Layer 15 of a small transformer language model trained on English Wikipedia (18 layers, counted from 0, width 64).
A neuron's activation on a vector x is GELU(gate . x) times (in . x), where the dot is the dot product.

Input weights of the MLP neurons that the questions are about. A number n stands for (n - 128) times 0.006.
n15 gate: 171, 125, 115, 212, 115, 89, 95, 123, 139, 157, 181, 166, 118, 125, 144, 120, 119, 183, 102, 86, 156, 174, 60, 167, 171, 125, 161, 102, 161, 108, 138, 80, 176, 108, 55, 131, 104, 88, 77, 123, 211, 133, 43, 137, 131, 126, 110, 169, 144, 75, 56, 143, 178, 102, 36, 107, 110, 93, 159, 187, 204, 89, 165, 166
n31 gate: 55, 172, 99, 112, 135, 92, 237, 130, 139, 17, 100, 196, 125, 162, 175, 67, 128, 141, 176, 30, 197, 128, 109, 62, 161, 141, 131, 85, 134, 227, 114, 125, 124, 164, 46, 151, 158, 149, 61, 131, 167, 155, 144, 121, 98, 64, 99, 148, 99, 148, 121, 139, 166, 144, 150, 114, 126, 195, 46, 131, 141, 178, 124, 156
n40 gate: 115, 109, 171, 91, 136, 95, 139, 131, 133, 50, 128, 142, 74, 123, 121, 193, 87, 108, 196, 115, 126, 64, 189, 206, 135, 115, 139, 172, 82, 176, 140, 150, 101, 194, 93, 88, 96, 109, 141, 126, 119, 110, 173, 96, 98, 92, 125, 157, 140, 159, 177, 118, 126, 153, 133, 108, 121, 133, 71, 107, 104, 92, 69, 178
n79 gate: 134, 165, 152, 104, 147, 71, 136, 172, 133, 155, 122, 85, 102, 159, 83, 148, 98, 184, 69, 98, 121, 187, 123, 139, 153, 137, 207, 134, 151, 110, 127, 128, 78, 205, 174, 135, 109, 67, 86, 169, 149, 122, 164, 223, 86, 103, 130, 89, 111, 181, 102, 153, 115, 102, 114, 128, 119, 140, 132, 104, 98, 128, 174, 135
n82 gate: 78, 88, 160, 97, 101, 68, 95, 93, 140, 90, 117, 85, 131, 132, 107, 79, 104, 186, 141, 97, 74, 145, 139, 152, 119, 112, 158, 93, 138, 85, 124, 132, 127, 139, 150, 116, 66, 125, 103, 134, 77, 136, 107, 127, 167, 54, 114, 103, 140, 133, 88, 125, 167, 191, 150, 150, 157, 159, 124, 202, 58, 99, 88, 132
n107 gate: 154, 154, 115, 82, 126, 87, 99, 201, 159, 164, 123, 148, 172, 109, 144, 165, 173, 98, 120, 107, 117, 147, 150, 102, 155, 106, 146, 123, 116, 129, 88, 120, 151, 125, 175, 135, 101, 92, 109, 154, 100, 143, 128, 113, 118, 102, 166, 117, 99, 85, 168, 167, 133, 95, 188, 134, 127, 116, 84, 173, 90, 144, 135, 108
n109 gate: 150, 94, 100, 181, 141, 146, 144, 137, 176, 161, 167, 128, 124, 91, 158, 174, 101, 208, 128, 150, 100, 128, 113, 88, 93, 151, 141, 105, 159, 90, 108, 126, 122, 170, 127, 147, 83, 158, 167, 126, 121, 102, 121, 166, 183, 127, 131, 134, 145, 139, 141, 159, 162, 121, 145, 154, 137, 125, 73, 137, 111, 187, 170, 159
n117 gate: 122, 147, 121, 137, 153, 46, 77, 113, 129, 156, 146, 155, 143, 139, 150, 153, 146, 135, 173, 140, 152, 174, 111, 121, 150, 158, 134, 143, 95, 124, 73, 121, 132, 180, 181, 152, 114, 76, 124, 92, 150, 102, 180, 109, 120, 88, 113, 139, 171, 196, 86, 118, 139, 161, 107, 144, 90, 113, 111, 145, 154, 145, 71, 182
n119 gate: 119, 94, 123, 126, 134, 115, 137, 126, 134, 160, 80, 96, 135, 95, 108, 140, 138, 105, 142, 134, 166, 181, 111, 120, 81, 125, 172, 103, 114, 131, 136, 132, 145, 93, 108, 159, 175, 122, 139, 145, 147, 131, 99, 82, 160, 120, 113, 116, 156, 153, 148, 92, 139, 179, 116, 192, 107, 102, 82, 86, 79, 150, 116, 62
n133 gate: 104, 137, 56, 145, 93, 104, 64, 90, 135, 177, 73, 119, 127, 167, 106, 159, 133, 155, 77, 165, 167, 112, 123, 124, 145, 176, 139, 90, 112, 141, 139, 70, 112, 119, 139, 169, 138, 168, 101, 111, 153, 133, 77, 178, 178, 112, 172, 144, 114, 99, 88, 152, 142, 119, 141, 145, 149, 103, 110, 158, 119, 76, 112, 104
n158 gate: 125, 113, 153, 161, 124, 81, 40, 122, 132, 115, 200, 131, 117, 141, 187, 42, 205, 145, 129, 50, 112, 145, 131, 165, 150, 117, 135, 106, 224, 150, 173, 169, 63, 100, 107, 109, 102, 144, 74, 133, 184, 126, 95, 54, 121, 161, 143, 54, 185, 171, 79, 154, 113, 118, 86, 109, 109, 248, 85, 151, 174, 127, 177, 133
n165 gate: 147, 142, 117, 154, 115, 116, 103, 155, 137, 200, 137, 103, 71, 160, 152, 175, 56, 161, 173, 77, 83, 159, 118, 128, 156, 115, 74, 72, 145, 137, 139, 120, 144, 148, 107, 148, 175, 139, 135, 146, 115, 115, 94, 173, 77, 150, 117, 110, 138, 126, 163, 172, 120, 109, 109, 152, 197, 172, 132, 146, 142, 137, 147, 89
n15 in: 162, 141, 110, 184, 122, 94, 117, 147, 103, 112, 209, 142, 110, 106, 149, 135, 154, 171, 82, 112, 86, 157, 118, 125, 162, 108, 200, 165, 129, 109, 174, 148, 159, 135, 104, 126, 74, 155, 56, 101, 187, 137, 92, 145, 122, 136, 114, 204, 181, 108, 82, 75, 201, 186, 55, 59, 92, 89, 107, 168, 121, 120, 145, 129
n31 in: 116, 88, 168, 86, 192, 49, 226, 143, 109, 110, 104, 118, 133, 163, 151, 159, 102, 78, 97, 54, 131, 119, 152, 65, 180, 198, 102, 130, 101, 98, 155, 203, 198, 168, 68, 127, 127, 116, 68, 99, 100, 137, 109, 96, 105, 138, 178, 89, 116, 186, 149, 203, 186, 69, 177, 46, 72, 172, 97, 117, 118, 168, 158, 88
n40 in: 116, 54, 185, 71, 88, 84, 105, 129, 142, 129, 94, 126, 109, 99, 54, 138, 156, 149, 123, 136, 178, 126, 60, 83, 46, 138, 171, 84, 97, 167, 144, 210, 86, 195, 136, 136, 132, 93, 120, 134, 87, 151, 71, 175, 130, 91, 111, 207, 87, 47, 153, 93, 110, 119, 153, 154, 180, 128, 106, 102, 108, 78, 156, 142
n79 in: 94, 90, 170, 109, 78, 137, 91, 114, 189, 130, 152, 156, 105, 131, 109, 122, 160, 152, 92, 76, 89, 101, 138, 107, 120, 173, 140, 134, 148, 117, 228, 181, 60, 72, 138, 130, 82, 125, 114, 151, 106, 82, 175, 143, 121, 141, 139, 115, 128, 159, 141, 127, 133, 33, 68, 103, 100, 178, 173, 139, 69, 158, 194, 148
n82 in: 108, 113, 118, 154, 52, 107, 71, 55, 137, 114, 99, 56, 158, 136, 148, 122, 131, 180, 103, 127, 69, 133, 102, 161, 99, 48, 113, 69, 154, 89, 87, 75, 138, 128, 82, 69, 14, 142, 114, 147, 44, 139, 84, 141, 105, 39, 133, 137, 114, 121, 84, 149, 129, 125, 112, 143, 136, 139, 130, 195, 94, 95, 42, 138
n107 in: 202, 145, 145, 131, 107, 125, 146, 166, 178, 205, 187, 133, 117, 126, 119, 180, 186, 90, 122, 93, 128, 175, 142, 174, 144, 149, 117, 138, 131, 95, 154, 97, 175, 157, 185, 159, 65, 115, 79, 158, 107, 84, 138, 155, 124, 53, 124, 170, 138, 143, 142, 136, 117, 206, 147, 130, 105, 102, 173, 133, 78, 158, 155, 133
n109 in: 136, 148, 149, 105, 107, 156, 94, 115, 191, 125, 122, 133, 91, 102, 160, 149, 82, 123, 195, 123, 86, 130, 161, 137, 132, 155, 123, 103, 95, 109, 155, 130, 118, 128, 189, 145, 46, 148, 125, 105, 178, 98, 152, 179, 133, 131, 93, 163, 142, 107, 154, 135, 135, 127, 86, 167, 107, 105, 78, 171, 136, 205, 159, 140
n117 in: 113, 179, 115, 132, 128, 104, 50, 110, 134, 135, 194, 161, 110, 144, 123, 133, 160, 162, 137, 108, 158, 169, 120, 139, 78, 171, 138, 133, 120, 130, 96, 127, 151, 179, 132, 92, 125, 146, 130, 119, 98, 113, 156, 139, 100, 119, 145, 126, 108, 136, 142, 164, 153, 145, 91, 121, 84, 150, 103, 161, 147, 86, 100, 123
n119 in: 196, 80, 158, 142, 150, 126, 92, 162, 164, 155, 151, 112, 178, 78, 50, 93, 166, 166, 107, 168, 104, 137, 68, 185, 100, 122, 165, 148, 150, 123, 151, 128, 130, 118, 124, 165, 198, 116, 166, 89, 146, 95, 115, 119, 79, 128, 120, 130, 91, 158, 108, 117, 134, 127, 164, 215, 141, 102, 116, 119, 97, 74, 112, 76
n133 in: 174, 143, 208, 110, 84, 169, 191, 213, 131, 83, 113, 108, 117, 105, 135, 138, 224, 132, 149, 191, 81, 162, 74, 145, 95, 133, 88, 144, 122, 108, 62, 137, 100, 152, 104, 58, 127, 77, 155, 154, 159, 119, 131, 144, 123, 170, 111, 159, 172, 104, 133, 84, 56, 158, 139, 78, 140, 153, 121, 156, 105, 100, 216, 137
n158 in: 156, 74, 124, 115, 123, 75, 131, 102, 68, 160, 214, 132, 97, 152, 180, 68, 62, 186, 62, 156, 190, 168, 95, 111, 149, 156, 141, 141, 124, 192, 76, 126, 107, 97, 174, 51, 102, 108, 121, 182, 116, 167, 124, 151, 90, 134, 108, 104, 184, 141, 150, 197, 131, 155, 162, 146, 36, 134, 115, 56, 160, 197, 181, 169
n165 in: 189, 118, 105, 133, 153, 91, 122, 136, 134, 186, 144, 153, 100, 124, 125, 191, 73, 140, 153, 89, 88, 169, 149, 142, 113, 142, 106, 61, 161, 114, 103, 41, 156, 109, 130, 130, 112, 89, 134, 57, 99, 139, 101, 132, 215, 175, 90, 177, 135, 118, 115, 142, 151, 165, 196, 208, 172, 71, 116, 190, 181, 108, 134, 157

Each question shows a token from some text and the vector x that enters the MLP there. A number n stands for (n - 128) times 0.045.

" B": 99, 82, 128, 111, 137, 127, 125, 136, 135, 115, 142, 132, 115, 107, 119, 173, 167, 144, 132, 144, 113, 137, 120, 129, 136, 133, 150, 129, 106, 164, 104, 142, 103, 150, 145, 134, 139, 140, 165, 116, 147, 117, 115, 132, 135, 103, 164, 131, 134, 76, 141, 125, 152, 133, 152, 138, 139, 117, 87, 188, 107, 115, 96, 104
Which neuron lights up most? n40

"\n": 119, 106, 164, 122, 131, 147, 137, 151, 143, 112, 146, 136, 148, 146, 121, 119, 108, 172, 181, 141, 97, 171, 139, 140, 146, 147, 143, 147, 104, 154, 117, 147, 123, 137, 137, 95, 146, 130, 98, 140, 130, 113, 97, 125, 160, 120, 125, 126, 127, 100, 153, 151, 152, 130, 125, 92, 136, 144, 164, 148, 135, 109, 77, 95
Which three neurons fire most, strongest first? n40, n82, n15

"ad": 115, 149, 149, 133, 129, 129, 159, 132, 156, 147, 130, 170, 160, 127, 137, 103, 122, 128, 94, 125, 111, 177, 133, 88, 123, 132, 142, 181, 110, 101, 100, 168, 101, 137, 150, 116, 132, 144, 138, 151, 102, 73, 104, 129, 135, 117, 147, 134, 148, 107, 139, 152, 131, 133, 94, 130, 116, 134, 112, 151, 79, 109, 110, 88
Which neuron lights up most? n107

"its": 117, 138, 123, 97, 132, 149, 157, 147, 134, 194, 143, 143, 125, 143, 157, 164, 158, 132, 115, 149, 108, 160, 128, 90, 153, 141, 88, 192, 114, 150, 96, 138, 117, 148, 135, 127, 111, 126, 110, 133, 152, 137, 125, 153, 159, 113, 138, 121, 151, 115, 168, 139, 146, 133, 133, 104, 118, 95, 114, 166, 116, 119, 108, 105
Which neuron fires most, and how strongly? n107, at about 14

"ction": 103, 99, 149, 137, 146, 132, 148, 131, 137, 159, 141, 146, 138, 129, 149, 145, 134, 143, 125, 136, 103, 180, 102, 101, 135, 133, 101, 167, 120, 124, 122, 134, 101, 126, 119, 88, 142, 110, 119, 127, 120, 119, 102, 155, 149, 110, 135, 105, 165, 113, 159, 121, 120, 150, 132, 117, 114, 132, 108, 173, 122, 108, 74, 75
The two highest activations, in order: n82, n117

";": 105, 118, 174, 105, 116, 164, 144, 137, 131, 143, 142, 125, 147, 139, 109, 143, 127, 136, 133, 132, 106, 160, 134, 147, 152, 132, 119, 178, 92, 142, 113, 148, 118, 123, 111, 103, 140, 107, 114, 147, 141, 117, 90, 135, 153, 142, 115, 189, 165, 104, 163, 112, 145, 150, 115, 110, 120, 140, 132, 173, 101, 115, 120, 85
The two highest activations, in order: n40, n15

" S": 127, 125, 114, 126, 122, 135, 152, 131, 145, 141, 137, 123, 132, 137, 121, 115, 125, 143, 133, 128, 120, 149, 132, 126, 140, 123, 82, 140, 96, 142, 85, 144, 134, 152, 136, 130, 142, 121, 153, 121, 142, 131, 108, 132, 136, 124, 138, 132, 141, 51, 147, 118, 182, 120, 124, 112, 142, 146, 130, 184, 120, 131, 101, 60
Which neuron lights up most? n133

" Eng": 121, 92, 132, 125, 160, 165, 133, 158, 137, 161, 168, 150, 117, 164, 117, 83, 133, 164, 108, 135, 120, 125, 142, 121, 125, 133, 113, 138, 107, 164, 88, 139, 127, 138, 136, 95, 154, 127, 155, 115, 110, 132, 103, 114, 156, 149, 125, 108, 151, 107, 111, 168, 151, 142, 115, 138, 169, 150, 119, 149, 108, 140, 86, 97
Which neuron lights up most? n158

"ic": 96, 135, 160, 99, 151, 122, 160, 129, 155, 131, 139, 139, 115, 118, 150, 138, 124, 117, 105, 114, 119, 176, 110, 108, 140, 152, 125, 173, 115, 109, 110, 156, 130, 161, 175, 98, 143, 126, 121, 122, 89, 101, 132, 183, 116, 144, 138, 120, 177, 136, 115, 140, 136, 103, 135, 91, 129, 150, 93, 155, 112, 136, 109, 133
Which neuron lights up most? n79

"N": 97, 118, 161, 124, 119, 191, 132, 158, 107, 130, 140, 132, 162, 110, 135, 153, 108, 136, 117, 143, 112, 124, 155, 124, 156, 129, 129, 143, 119, 133, 116, 123, 129, 84, 111, 110, 131, 147, 117, 137, 142, 149, 127, 151, 127, 120, 120, 150, 111, 112, 177, 124, 149, 148, 147, 136, 151, 127, 159, 159, 76, 116, 100, 51
Which three neurons fire most, strongest first? n119, n82, n107

"M": 118, 83, 131, 124, 128, 145, 131, 124, 141, 149, 150, 137, 141, 106, 131, 132, 117, 144, 111, 149, 110, 146, 131, 125, 132, 148, 93, 161, 119, 133, 115, 126, 108, 89, 114, 121, 145, 135, 123, 153, 125, 120, 131, 150, 150, 130, 121, 127, 128, 137, 134, 123, 154, 119, 121, 158, 156, 126, 88, 202, 88, 122, 106, 61
Which neuron fires most, and how strongly? n119, at about 6.3

" ev": 73, 145, 103, 118, 140, 147, 108, 126, 143, 145, 165, 125, 147, 128, 181, 112, 147, 150, 141, 134, 97, 177, 173, 138, 148, 134, 124, 133, 95, 134, 121, 103, 96, 147, 143, 115, 150, 111, 156, 113, 127, 125, 126, 163, 145, 113, 168, 116, 137, 105, 143, 113, 159, 138, 128, 127, 131, 146, 106, 167, 150, 136, 110, 112
Which neuron fires most, and how strongly? n117, at about 7.1

"ime": 96, 133, 139, 124, 142, 146, 118, 128, 128, 140, 133, 141, 151, 139, 144, 112, 112, 167, 116, 132, 98, 173, 87, 91, 135, 145, 120, 164, 128, 108, 103, 133, 126, 128, 131, 99, 151, 120, 138, 148, 129, 83, 122, 162, 150, 131, 145, 149, 157, 133, 142, 129, 134, 144, 109, 105, 116, 119, 72, 158, 73, 122, 100, 97
Which neuron fires most, and how strongly? n117, at about 3.7

"es": 113, 127, 105, 132, 132, 155, 134, 95, 155, 144, 131, 151, 120, 108, 154, 147, 160, 149, 88, 156, 129, 143, 131, 112, 144, 136, 124, 173, 101, 98, 106, 147, 105, 169, 135, 131, 131, 120, 141, 140, 124, 114, 100, 136, 154, 97, 144, 128, 166, 81, 130, 120, 132, 139, 142, 112, 118, 116, 135, 166, 126, 107, 90, 74
Which neuron lights up most? n133

" his": 120, 141, 141, 108, 124, 153, 127, 161, 120, 140, 136, 157, 132, 111, 121, 139, 132, 151, 126, 140, 117, 134, 142, 115, 184, 155, 112, 137, 118, 97, 122, 105, 112, 156, 148, 136, 124, 116, 137, 109, 141, 112, 104, 139, 169, 96, 140, 134, 160, 128, 129, 112, 144, 151, 104, 124, 121, 132, 91, 185, 134, 140, 102, 76
The two highest activations, in order: n109, n107

" For": 110, 117, 134, 108, 123, 184, 142, 123, 106, 192, 141, 183, 147, 129, 150, 128, 138, 120, 148, 117, 122, 134, 118, 136, 137, 144, 88, 80, 121, 132, 104, 123, 110, 157, 128, 137, 134, 143, 133, 125, 72, 108, 94, 121, 137, 111, 124, 115, 138, 97, 104, 146, 158, 135, 117, 118, 156, 128, 117, 176, 139, 150, 104, 103
Which neuron lights up most? n165

"43": 121, 118, 116, 100, 127, 132, 141, 123, 153, 123, 145, 138, 131, 81, 134, 167, 151, 163, 138, 145, 111, 149, 153, 135, 170, 132, 148, 152, 98, 124, 122, 159, 96, 126, 143, 115, 144, 150, 155, 113, 113, 138, 111, 149, 167, 91, 147, 120, 127, 90, 120, 143, 114, 162, 106, 143, 131, 120, 106, 153, 137, 165, 88, 116
Which neuron lights up most? n109

"A": 114, 71, 157, 115, 129, 188, 143, 163, 110, 135, 130, 132, 143, 100, 134, 132, 84, 138, 108, 155, 89, 123, 139, 122, 137, 138, 131, 138, 102, 120, 114, 136, 127, 91, 101, 94, 135, 146, 134, 119, 129, 136, 129, 151, 136, 126, 117, 160, 120, 104, 168, 135, 149, 141, 115, 143, 145, 131, 142, 160, 82, 118, 111, 58
The two highest activations, in order: n119, n82

" dif": 116, 152, 145, 145, 151, 130, 136, 123, 130, 159, 175, 140, 117, 96, 133, 119, 129, 159, 104, 105, 122, 141, 144, 139, 141, 120, 93, 173, 117, 141, 102, 149, 114, 167, 156, 120, 151, 123, 148, 115, 97, 88, 120, 165, 142, 118, 141, 119, 116, 133, 142, 123, 142, 136, 111, 136, 135, 132, 112, 193, 169, 149, 97, 141
Which neuron lights up most? n117

"os": 116, 131, 169, 115, 116, 143, 133, 130, 127, 159, 140, 169, 115, 115, 155, 126, 106, 145, 123, 104, 90, 152, 136, 148, 129, 139, 64, 190, 96, 94, 104, 117, 119, 148, 145, 115, 146, 134, 101, 102, 104, 130, 115, 152, 132, 128, 126, 104, 141, 79, 178, 107, 135, 132, 145, 111, 148, 143, 121, 166, 133, 130, 116, 98
Which neuron lights up most? n165

"ous": 118, 145, 124, 132, 131, 130, 137, 157, 109, 166, 155, 128, 132, 132, 126, 121, 141, 160, 108, 98, 141, 167, 133, 155, 150, 151, 117, 167, 119, 141, 105, 160, 99, 157, 138, 104, 142, 111, 127, 117, 119, 113, 121, 88, 112, 123, 157, 123, 148, 139, 129, 133, 158, 141, 146, 115, 107, 173, 109, 183, 76, 143, 122, 150
Which neuron fires most, and how strongly? n158, at about 12

" dr": 110, 153, 114, 111, 156, 118, 90, 140, 129, 185, 143, 119, 121, 97, 159, 99, 150, 160, 117, 171, 115, 167, 129, 143, 132, 133, 155, 126, 91, 128, 117, 144, 127, 130, 101, 132, 138, 121, 153, 112, 130, 124, 102, 133, 163, 128, 156, 116, 150, 86, 114, 126, 159, 116, 114, 151, 105, 134, 119, 171, 110, 122, 98, 126
The two highest activations, in order: n15, n117

"port": 116, 126, 125, 121, 145, 160, 178, 151, 151, 177, 145, 177, 122, 130, 159, 132, 154, 144, 125, 141, 109, 174, 137, 97, 141, 137, 120, 158, 108, 128, 114, 154, 112, 114, 126, 108, 119, 137, 108, 138, 126, 98, 103, 162, 129, 110, 139, 101, 162, 115, 155, 135, 146, 133, 118, 126, 122, 127, 115, 162, 125, 123, 80, 92
The two highest activations, in order: n107, n109

" e": 106, 127, 154, 136, 152, 140, 126, 140, 148, 175, 173, 152, 118, 131, 123, 128, 143, 149, 137, 130, 142, 142, 140, 146, 149, 123, 96, 138, 133, 137, 89, 133, 142, 161, 152, 141, 172, 111, 115, 107, 88, 119, 112, 125, 133, 150, 135, 127, 135, 95, 148, 126, 138, 136, 87, 138, 120, 140, 107, 181, 134, 146, 70, 110
Which three neurons fire most, strongest first? n117, n165, n107

" ": 108, 64, 168, 126, 123, 135, 110, 130, 151, 136, 135, 125, 144, 136, 158, 127, 104, 154, 140, 137, 108, 144, 150, 104, 164, 140, 115, 108, 102, 161, 125, 138, 136, 146, 102, 113, 117, 137, 159, 138, 132, 139, 122, 135, 144, 108, 148, 146, 102, 75, 132, 132, 143, 137, 139, 132, 127, 156, 169, 161, 88, 158, 120, 87
Which neuron fires most, and how strongly? n82, at about 9.4

" As": 115, 143, 114, 114, 103, 148, 125, 122, 128, 157, 133, 143, 137, 100, 190, 158, 147, 131, 110, 154, 130, 134, 125, 139, 147, 111, 131, 154, 102, 103, 110, 145, 89, 164, 140, 118, 113, 147, 150, 105, 127, 125, 106, 154, 152, 109, 142, 169, 144, 98, 163, 127, 139, 155, 109, 130, 132, 137, 122, 172, 143, 119, 97, 77
The two highest activations, in order: n109, n133

"g": 102, 151, 125, 121, 137, 166, 154, 165, 130, 153, 148, 197, 119, 139, 164, 99, 157, 132, 148, 148, 126, 125, 136, 128, 110, 139, 125, 135, 111, 129, 125, 185, 134, 157, 140, 107, 155, 162, 142, 120, 101, 80, 114, 114, 147, 124, 132, 93, 159, 123, 135, 103, 152, 115, 123, 117, 132, 138, 109, 152, 92, 147, 121, 104
Which neuron fires most, and how strongly? n31, at about 2.2

"us": 82, 120, 146, 171, 130, 181, 136, 141, 123, 101, 129, 171, 132, 132, 140, 107, 101, 148, 148, 145, 124, 155, 123, 125, 128, 136, 88, 137, 128, 124, 109, 164, 126, 142, 121, 143, 162, 133, 128, 83, 84, 82, 85, 134, 155, 135, 160, 125, 151, 115, 133, 116, 154, 114, 121, 124, 144, 124, 107, 162, 89, 129, 109, 114
Which three neurons fire most, strongest first? n31, n158, n107

" R": 144, 96, 121, 110, 131, 144, 124, 141, 129, 179, 133, 158, 160, 103, 138, 133, 162, 132, 133, 96, 125, 159, 141, 128, 140, 125, 106, 146, 115, 167, 118, 122, 132, 129, 108, 123, 129, 104, 134, 129, 119, 122, 111, 118, 126, 136, 140, 107, 105, 63, 123, 106, 171, 137, 144, 152, 153, 131, 138, 172, 117, 126, 95, 61
Which three neurons fire most, strongest first? n107, n119, n165

" West": 138, 109, 116, 127, 122, 172, 126, 124, 154, 177, 147, 165, 141, 101, 136, 139, 152, 135, 109, 147, 131, 134, 158, 138, 137, 139, 113, 151, 106, 93, 118, 163, 103, 122, 121, 133, 151, 157, 155, 112, 121, 141, 89, 137, 138, 112, 113, 121, 127, 105, 148, 138, 133, 138, 103, 150, 128, 144, 106, 195, 123, 140, 103, 89
Which neuron lights up most? n109

"ace": 102, 87, 120, 117, 164, 152, 160, 148, 129, 135, 147, 155, 133, 137, 115, 135, 98, 159, 103, 152, 111, 153, 113, 101, 127, 150, 102, 171, 96, 140, 130, 132, 113, 124, 123, 132, 128, 135, 120, 112, 129, 96, 96, 148, 147, 160, 137, 124, 156, 123, 169, 146, 104, 146, 100, 107, 162, 120, 123, 157, 132, 137, 105, 60
The two highest activations, in order: n133, n82

"ue": 98, 140, 121, 129, 136, 173, 132, 136, 123, 157, 129, 127, 135, 134, 139, 168, 137, 134, 72, 159, 116, 162, 120, 103, 143, 152, 118, 146, 76, 126, 120, 124, 119, 120, 154, 149, 124, 135, 115, 150, 108, 89, 123, 144, 163, 117, 163, 144, 156, 122, 152, 147, 106, 149, 116, 80, 112, 124, 80, 157, 129, 144, 128, 106
Which three neurons fire most, strongest first? n107, n133, n109

"b": 109, 111, 139, 119, 154, 119, 124, 126, 126, 169, 141, 170, 105, 122, 132, 135, 123, 135, 102, 101, 103, 175, 107, 145, 140, 128, 95, 191, 122, 153, 119, 118, 108, 146, 106, 114, 172, 134, 137, 155, 135, 118, 108, 147, 145, 151, 133, 70, 161, 100, 165, 121, 144, 137, 148, 138, 91, 141, 86, 131, 88, 115, 105, 128
Which neuron lights up most? n158

" more": 115, 132, 119, 123, 118, 189, 138, 116, 134, 156, 164, 124, 127, 99, 125, 157, 149, 142, 122, 136, 145, 143, 136, 112, 155, 147, 116, 150, 126, 128, 125, 139, 86, 153, 132, 130, 136, 108, 121, 126, 120, 117, 120, 136, 161, 103, 167, 138, 163, 113, 146, 112, 137, 131, 103, 127, 145, 125, 86, 174, 143, 114, 70, 95
Which three neurons fire most, strongest first? n117, n109, n133

" station": 147, 105, 118, 147, 155, 166, 139, 133, 153, 172, 143, 161, 120, 107, 151, 155, 118, 148, 136, 135, 115, 159, 134, 127, 140, 150, 110, 162, 117, 159, 121, 152, 100, 119, 126, 134, 166, 134, 138, 118, 138, 108, 90, 136, 159, 107, 139, 118, 151, 130, 138, 127, 140, 125, 142, 149, 143, 125, 100, 181, 125, 130, 87, 75
The two highest activations, in order: n165, n119

"W": 114, 133, 126, 142, 145, 117, 126, 131, 153, 160, 173, 143, 148, 133, 154, 138, 143, 153, 120, 131, 123, 146, 142, 99, 138, 138, 144, 133, 99, 122, 110, 131, 133, 131, 131, 116, 140, 130, 133, 134, 124, 125, 104, 151, 161, 114, 137, 149, 163, 79, 128, 100, 155, 141, 104, 145, 130, 131, 123, 185, 133, 122, 87, 65
Which neuron fires most, and how strongly? n15, at about 15

"s": 120, 130, 153, 115, 154, 148, 123, 127, 124, 171, 157, 145, 124, 107, 162, 136, 126, 135, 139, 149, 164, 142, 134, 115, 125, 122, 63, 156, 105, 101, 72, 135, 97, 180, 133, 122, 147, 128, 112, 105, 132, 132, 104, 129, 162, 118, 142, 111, 143, 85, 128, 118, 180, 122, 125, 119, 120, 125, 143, 163, 108, 146, 120, 117
Which three neurons fire most, strongest first? n117, n109, n107

"ur": 119, 132, 132, 132, 152, 146, 145, 124, 114, 159, 133, 138, 137, 132, 170, 115, 115, 132, 143, 138, 72, 163, 135, 113, 146, 142, 110, 146, 132, 121, 141, 135, 122, 137, 142, 130, 139, 167, 111, 101, 91, 74, 108, 152, 135, 117, 155, 119, 153, 115, 111, 162, 172, 124, 93, 112, 156, 155, 76, 147, 92, 156, 108, 117
Which neuron lights up most? n109

"o": 100, 135, 136, 142, 163, 199, 120, 138, 141, 132, 131, 152, 129, 118, 133, 96, 116, 166, 118, 122, 77, 128, 163, 132, 120, 131, 111, 167, 100, 151, 122, 120, 103, 132, 131, 142, 146, 124, 134, 138, 101, 92, 101, 131, 170, 99, 145, 115, 131, 67, 139, 131, 149, 110, 114, 118, 134, 130, 119, 145, 94, 133, 115, 93
Which neuron lights up most? n109

"ts": 123, 110, 126, 145, 149, 160, 146, 119, 131, 138, 123, 144, 141, 134, 144, 129, 105, 168, 114, 152, 130, 164, 116, 111, 131, 142, 97, 152, 97, 128, 105, 128, 106, 135, 117, 113, 173, 100, 129, 135, 129, 131, 103, 111, 160, 104, 152, 112, 156, 85, 147, 111, 137, 139, 130, 126, 132, 123, 142, 156, 127, 98, 87, 59
Which neuron lights up most? n133